Layer 3 of a small transformer language model trained on English Wikipedia (11 layers, counted from 0, width 128). Numbers have three digits each and are written without spaces.
A neuron's activation on a vector x is squared ReLU(weights . x), where the dot is the dot product.

Input weights of the MLP neurons that the questions are about. A number n stands for (n - 500) times 0.00071.
n17: 513614424370428497337473656448516487550468609528509707539414563579363382482384469607532368577470615326491577515344600269650444430570500412487618556433394653578531657376707424598413626497356435619455320222519465525540735500411445447570538472633657708497539611543409491397515444581480391379605376620334578350342506479439472603582467195527390481629468418250451500510554510546447435427700
n28: 419536493195462341383563586610385311449573588605583529318653446453527210466709552687616317493540577523534554411602670393511520651633655473376461578507401494541277641783627469535487439522603405658532337644518438410490707678354421544463637704503328719307578511561617432562570474369423541306516425303493234596482411533451476433577504447635522379394597466321497658592533471244541536584593
n30: 594448687525730545581728458462614582781457701580284423578517484440578515576389496368330395333519409575534470386292810240693658449649402643492508380367746450523569446668533512500637540670529595515456192354560527558372562555663762443515571416568762477378397612470597645500511551353640626460342404392355210467615366633225462545380464381493341450468512213330539666599318613363316690350395
n36: 751474577353680401424648417508415434648450395632478630476607363486640435514459213536374581347514478415482514719469907492373610290508475574538552473625436366340637485546378445555653515660516283747384588630481573711510700427400510324496652504480455573411381765410444439406560658749485525367583696511655568497597468406278576461623511303535578420392529341283527527437695348378316325423465
n37: 714642511565570368593443390597436485636381320602626542457642473597500441580405526292405483789172440443663598496391565306496739583413341446523530325209515449433544581750508605589667515426555330618420459598481404511312692466484531423475575471289739481406432976533202267559536447405551515577539439554554504772553442592368405475353588296377616537553500472415339476405443620361474472418507
n38: 570424314458446565492459749289398492619450393390315555652534419451611507417460458287465475271314716410564553473687326442561573539232196414305426525425631493508496431604458442162644492795545432504667543590369458569496408691772511470619857466578556733363555508386672504538593361445553797311364664512536280555224390574535687660552640551390621442417624382611368310472493593714458584429515
n57: 306484472301614504607546571430407383508504495582667560305546533697451579632651548777549496622431569593481679500634279572496451435661570508445581402564541522309413540305530544616527377313742434587598348545598289357577452657257536602404557383262397304395639649629273559429712575371534370438492628644232483698296724648532520546411607394617062672736676600314621678402275371454721496442412
n70: 503469656565539383510440663446413503484479401471379519620550514471273525901534378649416445453560316350542330383670750493371578490598558321694777407571507458319285585452511470474591571441381474382646404637628362579524333513313307438557487442488664517634530732565545477611484553553560572455544374609391445447284490613423542389576565544525524520362586547526539402382393400287594503401433
n71: 546415446446840565558309578495659253553337419355446578904405309327252453609546455441593385492369445608456601370726564623491543366407633648600571481638475447269656603516799488454476474349377492393453483672619537310382586738417458671564508309307320566726623663524496329451807672731421806552323432436384483614301431657316594675716684407563385438551438617545561427674650556543459519532197
n75: 484436488538639423636447342470441650685611199481655529440507623398744665257568508650409543560496670549716709573414648529438548429355250526430603504362532425453415453485601390512321512655380188376592508262460586535507349394869514546346551454496480660547716529596564477214492456648620565662567661621524500597635488426623377744654581413555291488600488190469676728704425174309408518575594
n83: 727531459467674340395439422496561447801552539269481595507224449351516542657615522657336472423356656671453438552307638472587543409616496554299716440584519428691537619468435557545450504516540537694485636550508650638421623481330558618486424243466508466808577368518670445522493504667803448605561500419609488714297618421245422670580581573518359515419459178388638413435242445250419648308518
n86: 714489595552673355380454370512640367641584487589322538549400401666516517656534602612385568515549437313617614543385421531427434415527482285554430606449478413558431511367453368478490733511609414355219515556590591384245467478347650428416448543503617683215597668285680561250574679857531648523524621432598443583593579420548637574384534619452389416418405544562335592661538146595248493387518
n87: 573579542624470675591493579158577473617738662377397651401426436570540439318562218668554163547489628397608637267592559273738331442301585592460430349422492598481549492471611431496584590695723608458433270419379584610521690435420632485683504474322631381430590634571548504519603662410630590488500445393220575649484455446446549401397315236359411534473642459303335617731613361639330618482346
n94: 522585650651412500521397542586345489641539484486511537435588761694739567531442333469369328547579373414566330346451650492756386475561147528271446523332767497457560660394465489364391584593549465642474350457456514560536507399642451500562717350480652586399281367384572511401524339412659493570348382445673437575413556456478722555428183663311424639671428554404516437376418414697521436665500
n110: 419719445253782397351391511592493633583527365454343486521471550429465325468478522331500191837612481419507550381377455582469576500371564387550563338618661386412457638549543478460343643477422175566658493645354654598473715397419500525409608435430227614355526465597461155340412341448516565633517481292326348632507644455615330412560379463493301518421419428635530571474461271630561503443659
n111: 382765438463409550551615361414528545622509370383364616395388625663518439487898418669465529448533753417423507550424440653580603279369277301478770268408609519343568463507404483538441521514435513582598473483672394456494442469468503470536566534522599538618454507503576443398332477584569402280578585401532546507448497454347581592626691584649472521500771396422598576475281436236588761378516
n116: 426507424531478325374396437313257417415555249367503628500436483414354518441400516667574615636388609521442472475513552567580476471379506472500532658592422515459656513540548446370382621573604568582468608539481491513398491471513506472205474584477776624574494470413607575409405536635608537441644624575471526621258593626494416506506624526569455801549519452717485468555200289401409583289439
n117: 457536739513550402547331214372520318500557419344449544549517369693381566496396539543611438476421714621633371642595620425550699421729614693303559434236616479504543644387626323406451399512720214811556249421444344453633644484812614658519583362521196500551436563354458439694477496474442527338288351621593617418516323452647705425372738393652455383376688377411385376480365598333651489432406
n132: 384399514371417504594450617454606641517382392442705670573481515351539369531528444580511322593276588332571571360603493570751589542574351571434574516616632510500438549313571465517713446362396347587407490440593399316545576493764589644503875531663435381320475392510349579673507651483578473565586723558377471600251473543648331413396626379530466653318441390566596309596583558518301310497534
n178: 288605703390597628413315351477489398427391138657608438313636427605467612381554633562806474454510528605463565517691532638426351557701466334563673368448543647545254430597651377247463460372467476601313363507658308430490514567559599510426528390593602402599572455517405421493605711460340531580546309500565554510561362517589687338544475603636378605464447314351477575500296599332628431459588
n183: 489579412203655458642637558552721552536460479646576688500548424571440301532574551556333449522437541408560486314400623616650431692582596236565585449633466447507482496521842537431469335435562272420220412533403394438543420739672467493444792418300534708456560531439472393688591366631380683394566406534247432767355590538374421504324417415396536496723635591569359619410458610565612682489405
n203: 269272528504524544405527594485695315500532536404427348631575644524537447387403493438769591353446621605517733524836601507414530500515483537356770424572514445363622217591451373680530663603564438577529306575450328416577325606578478445416582338593774504518450508345541517573656477463620535588406703591475354510457528346571656334578511471593513634601475087486591386601604357474406493368398
n209: 472382278350359430425614570431604643617391169446508589579584512500696418450496583617400518407341908573496554632537480534592597420466285309404472329470391590370387728527789548532485528426559596524407536580658232437460370583425648341534332674580451409496456492690428515582527444463374772197567806394382631740238310346304438272530655665429289421387603534602580727456557290331445489470561
n211: 460614480595703682520671676483496468743522427384386578557735566677445422646714591391456511589473332435338854484454674508437563412336565427504576738335516359224621374534389544679542586711395365551658540492597654295511480667350435356530508391511533516388330720504569469374408250417466566566350279549668320338698574515416289313294590464710504599504369367296573643208564343463769414657477
n215: 445496397396557582371589267511700386568575508357517795487615468811372439620500357609625548639389607477437460413450804449522555548573523619622462497390510475520615849477371514500513556390656560527349332531493568344381656393439556359654666530316362534628402660420444517669609403523395483532409373461556542510322644373369449352569373403578357613350360574392362608367451521418396452500428
n248: 724736564312559430627608411225625420704424552654354733496390531525865500562485646467435535504630397496573518482555611488595709621704496290611697422480585486384329351705354677504471407371372416403504654595638388582441522496330428648796348467380632436625385400618344419608540528415548600492461589240465566421500707646546448373565558596511547492416240186560517434519285484649448415377569
n254: 653507464449318564496476564480482340715507537634371534459378617451560263525810435389581584640389390507461718720546522581359674460588423360599664728469537493428261353552601591486472366357488655540381525603467590281338622460375533600372430366490743348668648666454758557339528452596477571391339410451560234314393717541365689597556560596603526424393399241615390654515538459395539432535458

Each question shows a token from some text and the vector x that enters the MLP there. A number n stands for (n - 500) times 0.014.

"t": 563408462587472371540430468541476622406436565416619384478636438490514583412502406446286546441550317432586407452489538466599430490465507410411461653518441528487597451427386428609375442485455589425662533452322482665429651410683500396506384463591560431415414565629614510505334533431590450627538469577683700429543555520492575542501464509516677630462565765549484472564422491427543462509303
The neuron with the highest activation: n94

"har": 474482481585357478784588415415423492371530585666483292422504550449576524509547577332414511273496464495571603554378532378298535503413560416445363456425622464505436429567678633304522595601421629504532491417389431618512372505501494571469617539440598408434521568610522626549407524474397490488580480548467411437454496613508468575321610503491608465494466589608483447584617454694628475583350
Which three neurons fire most, strongest first? n38, n30, n254

",": 451331482421536459534498676635444428300463636507521275476497517397358521434403476517492601474538525562537571511471561714517474463524581468542467472509439493571617500523443435564553440501542589566591515559601528454533408406489428579395305528592494598455484381507552532594462719463373439505423573537505557540460330528386486415588503443497538513474507499366716544334570404378531521613511
The neuron with the highest activation: n203

" ": 448453566613431490454570492677516588394500569482501353535520514534425428458499473536588584462376477525453639581556549667354563507565624493466562527510455681541566492534450460549517359542497525532456526517504454423531401277456500455498287594659381589516540470802337486479439446489549271527507576625477626251493369597313499407541430576538583360484508568502466471500556439410569428510526
The neuron with the highest activation: n209

" of": 471343487536529603613576613816500443271432440604592485393537511591345456479420497526390575540505431540443589342565428509401459433570587356433415527409585525466444418523471622464540303501377563579602432519506463498650519512361390570540168692500445462477538432474569564553464629356620429550498471454536404483553492601563507450540493511551576494443509458606601509552501543540550516387522
The two highest activations, in order: n28, n57

"ing": 552296408578561464679575493683511509183383602360472495460461367489470523452260711394458685574522459545366513438504518456388590583651496551693410498457419515626379485530504563547501432381598477424652513466623497539491544456462593616648415431529483458630548563406448476600498641418394358602493383562407550569509437584427585471561517520509513476382627473493497571390541534414447417449445
The neuron with the highest activation: n37

"ical": 536378483539556544592501559458504416281395490487569333538548493456456582333384651622390582584452279542529509471516622585428434511322560487507501466443464545600350571616598810457591471463502493516362501585521588592446468653365440542576270450525344504552468555385451541642547587583481282547505470677552384591388495567465494334455495644484579376606510588561500420526598537562530442462449
Which neuron fires most, and how strongly? n71, at about 4.3

"e": 597521512486592252609506478515508399292474614470475395495345545481550534505537332744470539579666375582523526404466548414678504546508583501357507537603522470644419461643488591582574199379490547447446506509587548505524549245523470346548351489515328413439476386557508462632497519502482412638469429581486614511549537491466576485429460468471642486343720536629485544513555505479355518556322
Which neuron fires most, and how strongly? n87, at about 1.6

" Co": 681441503643468404584506548694431537332448485473468497528486300486507536469446682512512588334618469586557442457424468481355503564555462481491478582502480426577485536539481547586485380515547573454534255603337564612490484496570537530423418614558571554461496517445546569536332393516625593555521599572372693393663426392400508477545372456502551429350344607397374452636608501497437726452537
The two highest activations, in order: n30, n86

"y": 644423561585489549597515440693487310409502611388623546444521522441488528546518464556513521562343326503484371454355683609402489551650612636638425522432483514742572360443500504711630391538732635385289643541421565466506534325428402618527333520486438443468367445521495465580463520495379285676618405431559540580562568589495478452499460490451539394378537448571481479448510522609443405528397
The neuron with the highest activation: n215

"s": 577442533591476531571636532502523402390487554545568319444504619478498577361401493427490519480662586451428589531505437766578379369396627510677636464470331413483613407506615354717577279502577577425542576447536500363454484363544555503746378478606440472456473362441396487468366443501535395702635479572447406346567538577425534471568510444549539451467477344444510556543538488563451496522457
Which three neurons fire most, strongest first? n203, n211, n75

" L": 473493484562495397676461485491549683446469734616570429519516776418495492472550589445457502330565513558527505472368501600466471440619636461559503516395406510565606364610586492341589456633446353516595576635279610569444621259542460527488301643493555488559547307464522531556475469443704261481445549546424653474597517420526438491381358545427578365553452701370433454513408515500474632527448
The two highest activations, in order: n94, n30

"as": 629476501414601398589448535482532465256475507584496514517520436618511641528412406593473449469558534371369433465586435601476520624507646480507573491556393490440561545623492527634516457333613595411559432342536695525465355399504527626607446458510265601396443297459386604708516488431416478549638531423587517301445501480512556478661568358463514408390352673570421533485581527425436483647466
The neuron with the highest activation: n215

" 26": 509323438494618454580437526642363562346490513477570359569583461510450414615468449504707520396583522372309485567568461575539557656389509506486540562612464558526528455458516452523519318344464517572328498421466475394439481518499534412409561648584367548552263431492538523565292532544634446504559436314627694248488492532635514512502567559501621365405679643615554537488484442432476484579537
The neuron with the highest activation: n132

"a": 482448470382497445437445487746512544219524393524517551371439596557541465616418447599479676518586244453357442476548375610527516639575638433380437485610488522427550591588443568345498275284477500473518588408530544507549496496591484534454664549522341454419407213527470577666408446548462519702487561517581570473592480548472408539509495402536638499385483517540527522464513519476462439789447
Which neuron fires most, and how strongly? n132, at about 5

" has": 355426324662501716476627502469579680198558495509423294484447544390431499491474600615300497544490495415504544462486424728571431552483524602357524366541492539527518524405552603650446431524555626484491407585513556375522590472516491630420301719587377511379373496444524495583482624448406290484635582595542527517526634566590549474490412441505512449572498567347554569540445499399433528483538
The neuron with the highest activation: n57

"mon": 533261472672519293598544503443507505360438341322416420484490477497555675469351522552572482472475416460567451580479591621380460452280607552424493471556484455632502581511524544592383424278474633580667395510501275547459465545438552592481555471515474514411671300454648546464468548492444474354715522523714531578519435604529419522598377636511548406497357688546463408538560509521476556638435
Which three neurons fire most, strongest first? n116, n209, n71

"ra": 579485513452515530582506503657512470179645542480537373513443467536470574605583418389369607310582519346495501459385500617615398531377588410433375497589473466587534528538478699348407453706428540461692584508501437548364600448553562540618290449547423485386527287467505602534401493507624441350523699501410662359440482626537459477442518382475552441535456670582528532510406517617486581563466
Which neuron fires most, and how strongly? n38, at about 0.47

".": 583468540401482491466486626587505505283442941574506354574533515583433436495578480583407448204499384603608595448482490503534428481547513374379552544447376535715555491587501436545631324378570417510517550606550489573620462344379526559452308621726532472452388415502467431564530510551395389436532455582454359541479484658571482465531598465460587396465428506518502595554542377386526406476461
The neuron with the highest activation: n28

"im": 510482488444560476648521416413396627203444568444513550574494514476509413358331378641491540618528522539414430579369523518518586385372467545425514500618383593617461592595545497451543432427467570669396457645356517474471262569607500451604250635633431367515534522540473541537533436413333484549596463466608424635413459596409634602460506582450552493585394421564531490443609504697360522505378
Which neuron fires most, and how strongly? n209, at about 3.8

"au": 561594469650616388632590500419453442380545409628535323407472599522482572628580462532364595442355372321376536494590341610520511481456564372295477436627449454405458580588615600544690470409440473463449593430502653488416413407513507520455480572539448388313548560511439416672432485625429519598500432426513468453647557455446554530401647508503614384445425406604436565472636587590442555632630
Which three neurons fire most, strongest first? n86, n37, n211

" published": 544422513473470513651477514556336489223494503515584421526545528443496563594445533479411510350508520642457701577431500647337505571386546556314316549612416562540393491494585530500560531419560608443489510526517541418524390594396428443559398674736558554446457565398523582524287539558420222554492475621462374388520566564595401438540480365505411604595472537541596510560625555425384435337543
The neuron with the highest activation: n116

"at": 466569456498574517418520483714542511206516401511561427463539515546484473613288512506506532510660363454365447485494444572403452726665524521568418554600372542664441505554355552518496427430589480437640541596534578527404474502585481478602290436562463503572414362404479578445502555494434379508350379564671590518530563531372584488619639492575475630318494618448589496495489495481459278539251
Which three neurons fire most, strongest first? n215, n178, n70

" State": 379533492555541491536477471556468456315524719570524335525546246571471504628453479604449501534455360362429511504474422652359412494652501495605468464467571444494631534552581495420615436538655529330452532446460396434590592589548560392547359725530526479274488496470482611552521561610490402452694580670547575573574467446438420487565379409437593294363460691510499630499477458606329447541496
The neuron with the highest activation: n86

"cc": 617366467555464522295438449371374585400520650493507444487451520487463526511366551253566551522552526469460555642531645582453456437392692445604566503270491483572576482436599426556619571651588594612521495439322487648481462439453482431664547558542565357528496459504477421508376464246598330617601572493543525468510462612623462445436623504579521288511482619516488472540648515625392512410429
Which neuron fires most, and how strongly? n87, at about 1.5

"ill": 488423649550600679481572439592396385341298610691542340371539580404478584556373446526665538491479403524475551474441557469489599427519524513681539415250338495662528480577280569583599387509788528493339525448530639477485399544425538476607281549482341497443422482527532560446576505500487533481480508460620491572394419477568453554584500475501544426437441536507510564442537565616332465652400
The neuron with the highest activation: n215

"age": 483410372539503508453565552580493590500518540483651424549462414467511593470338454649466515697490423341450530466504498689254527499541437624596431445437588546545634554638400589510484242273449449391334668566545624538458359655350483515534533632652438366415447374487673539432467472528477522408495477756495450385414632452469574464522536497581591503423441518504563587456456570433499396465487
Which neuron fires most, and how strongly? n254, at about 1.4

" an": 402248505449472421514479458560530524349573564451429363568550588602463563550535537606564556277565517546341590533438411459499487477475511547568421438393462507642422681531548582589383430458456704495428573652395714565507414263485446631516323493523322597520587613458459492554479472544530385394703433526532449475429506565329447286614466495472583488584549752486488508502382543459621485489627
The two highest activations, in order: n215, n209

" creat": 445352446547579554481673424544556544339584539579470437423452547517494419645550633551487575495493527439430394625480418380402469609429577409431542475470353525380494586608503478631717607512357586526580525430573615625461520511416416438498362766524643390540529249467578506429595527326407343560663534642626515468358557504450357429547446418483434525412426559642499547459559538337386424562569
The neuron with the highest activation: n209

"te": 572536360609480388504591585684547505329430594582485547516426377502517586609505394628422580508463419477490493512379605634593514480487543501665440606398476452640464433477257659583344280465508531444363487526493585493499647379443470379554443401537374383449498313593558474423435485502264623546596555733600601526481352571483448463475374473491616582368505728632484493537630702543369515414498
Which neuron fires most, and how strongly? n215, at about 1.2

" W": 446525455543458528701502454495547502431529739541506456407355726533464548437347629393343590158589477515511543587417494471445544508575474491488508583475471600589573362597577338523524437595373487480553649566368464464447560469479460441492385655596459498594473245373406446478601433489651485632617488400557714427575600419593497479436459550457618307479610518396467524567462471609443515480577
The neuron with the highest activation: n248

"ally": 558317578617578365532556505701497568170488626430639395434524355501442609485502569501478598510501596473478395375570328558457549486638583537547586394458579523559484564517568503670419422343436622374446609499720444448501535398426503651508541526378478527471291272432415504403450581530455230354495503577613436578626450502544549546570450421594595354425599522460570465532513567409491516534502
The neuron with the highest activation: n117

"ho": 695620351521341404483568475624452454288558488488470392404404384487508553358557622346619586491461425472569533477321644490434497507508537411650345615536493474518587436488399416642448539533443510438539381581562601480469656670533533666453493535477548378403424461523549560575358504505225489570667672499552620305398567605463502534545371383605603549503517511557491498476527565574491457485338
Which three neurons fire most, strongest first? n254, n116, n36

" Mi": 524511254517463532530656453635513300333586467377431495531481470613427515420490584377669584391502569545498482735472459530453552415617523427608417567507333522657631452573669577444604491465487444393371477559521564452441415340491517450425382600495436451495502493552369467561339490585594584540506486619540507616600516622438544499445551352422584352372560555388411531592568448648441562451661
The neuron with the highest activation: n86

" as": 547477449635486479527419533595466602122512543439478441470503499515396457428381486382432563420613507730461377447469404526496607403515501491570622424485628513530440485437452589581649516380520613510591620471527537389604314389421458511613358548523333638532413532532345531551404614421501397365677564488658520499405464488569442429579467596449430509606618434432502546579627462499526616440589
Which three neurons fire most, strongest first? n209, n111, n70

"ru": 774412470458464451661653486772439537254587644554443312460526394511465432526717396469333580540480390459424501467441570465459485456432635393527495557554564538664396470540505608501399319432577539387419498477618506595508389567492429369483548533402507335540578362549422543432379476494428614533511552430569437589594614646458466577417506444549590462493505553495487435537375612578430651523528
The neuron with the highest activation: n183

"M": 476477489552510567503504482639625409320419736650515412378492478579510409401402575605523487210550675531424572628473432659252491621439567558550455606374372548630567431595405455467526500425507518583480394412449537555512499479518468497518366625510472520464498346546625520550511413483482315703603525344530573636570336524477624440626460377421525437527434510415497518529600548703407348377519
The two highest activations, in order: n203, n28

" A": 430475460633560445555445473594354363200498681518558437278498507585428475540434529521472554462641518591389560490451563556491502432484497699419403634519501465533575584625514476477542489521600450460554577477258465542490551322576437462398348456543512659433476249561495500605400381545394477641487512740614507537575361548571374489542418452460662413439620654513452524562520532546507565427545
Which three neurons fire most, strongest first? n117, n116, n28

" Ra": 546486478482536524598477385658442515409635568636501435370385570541442453584524550466468610325505586471482525472293475648497429647510593517553442517627403485622565569557499652340414356673473469484565582500268415483420555396505436532487483554541478607481592370508432568647500467602600569400559593483471617592634420635379345584501429369446521215406496755490437495527482385551475467574477
The neuron with the highest activation: n183

"ency": 493415619620552429549619472687403424384400770544676402522525406433490546536468525674529516376525334402450554393263505338358466452674604609548308515539493542577442487491445739551475277683550599492363552418579680466583469585498469583553428608476390526427527325383580484522453490623533266447528497711610381500555506479344509439476481550499556503423443691599501526459517497394425482491481
The two highest activations, in order: n28, n86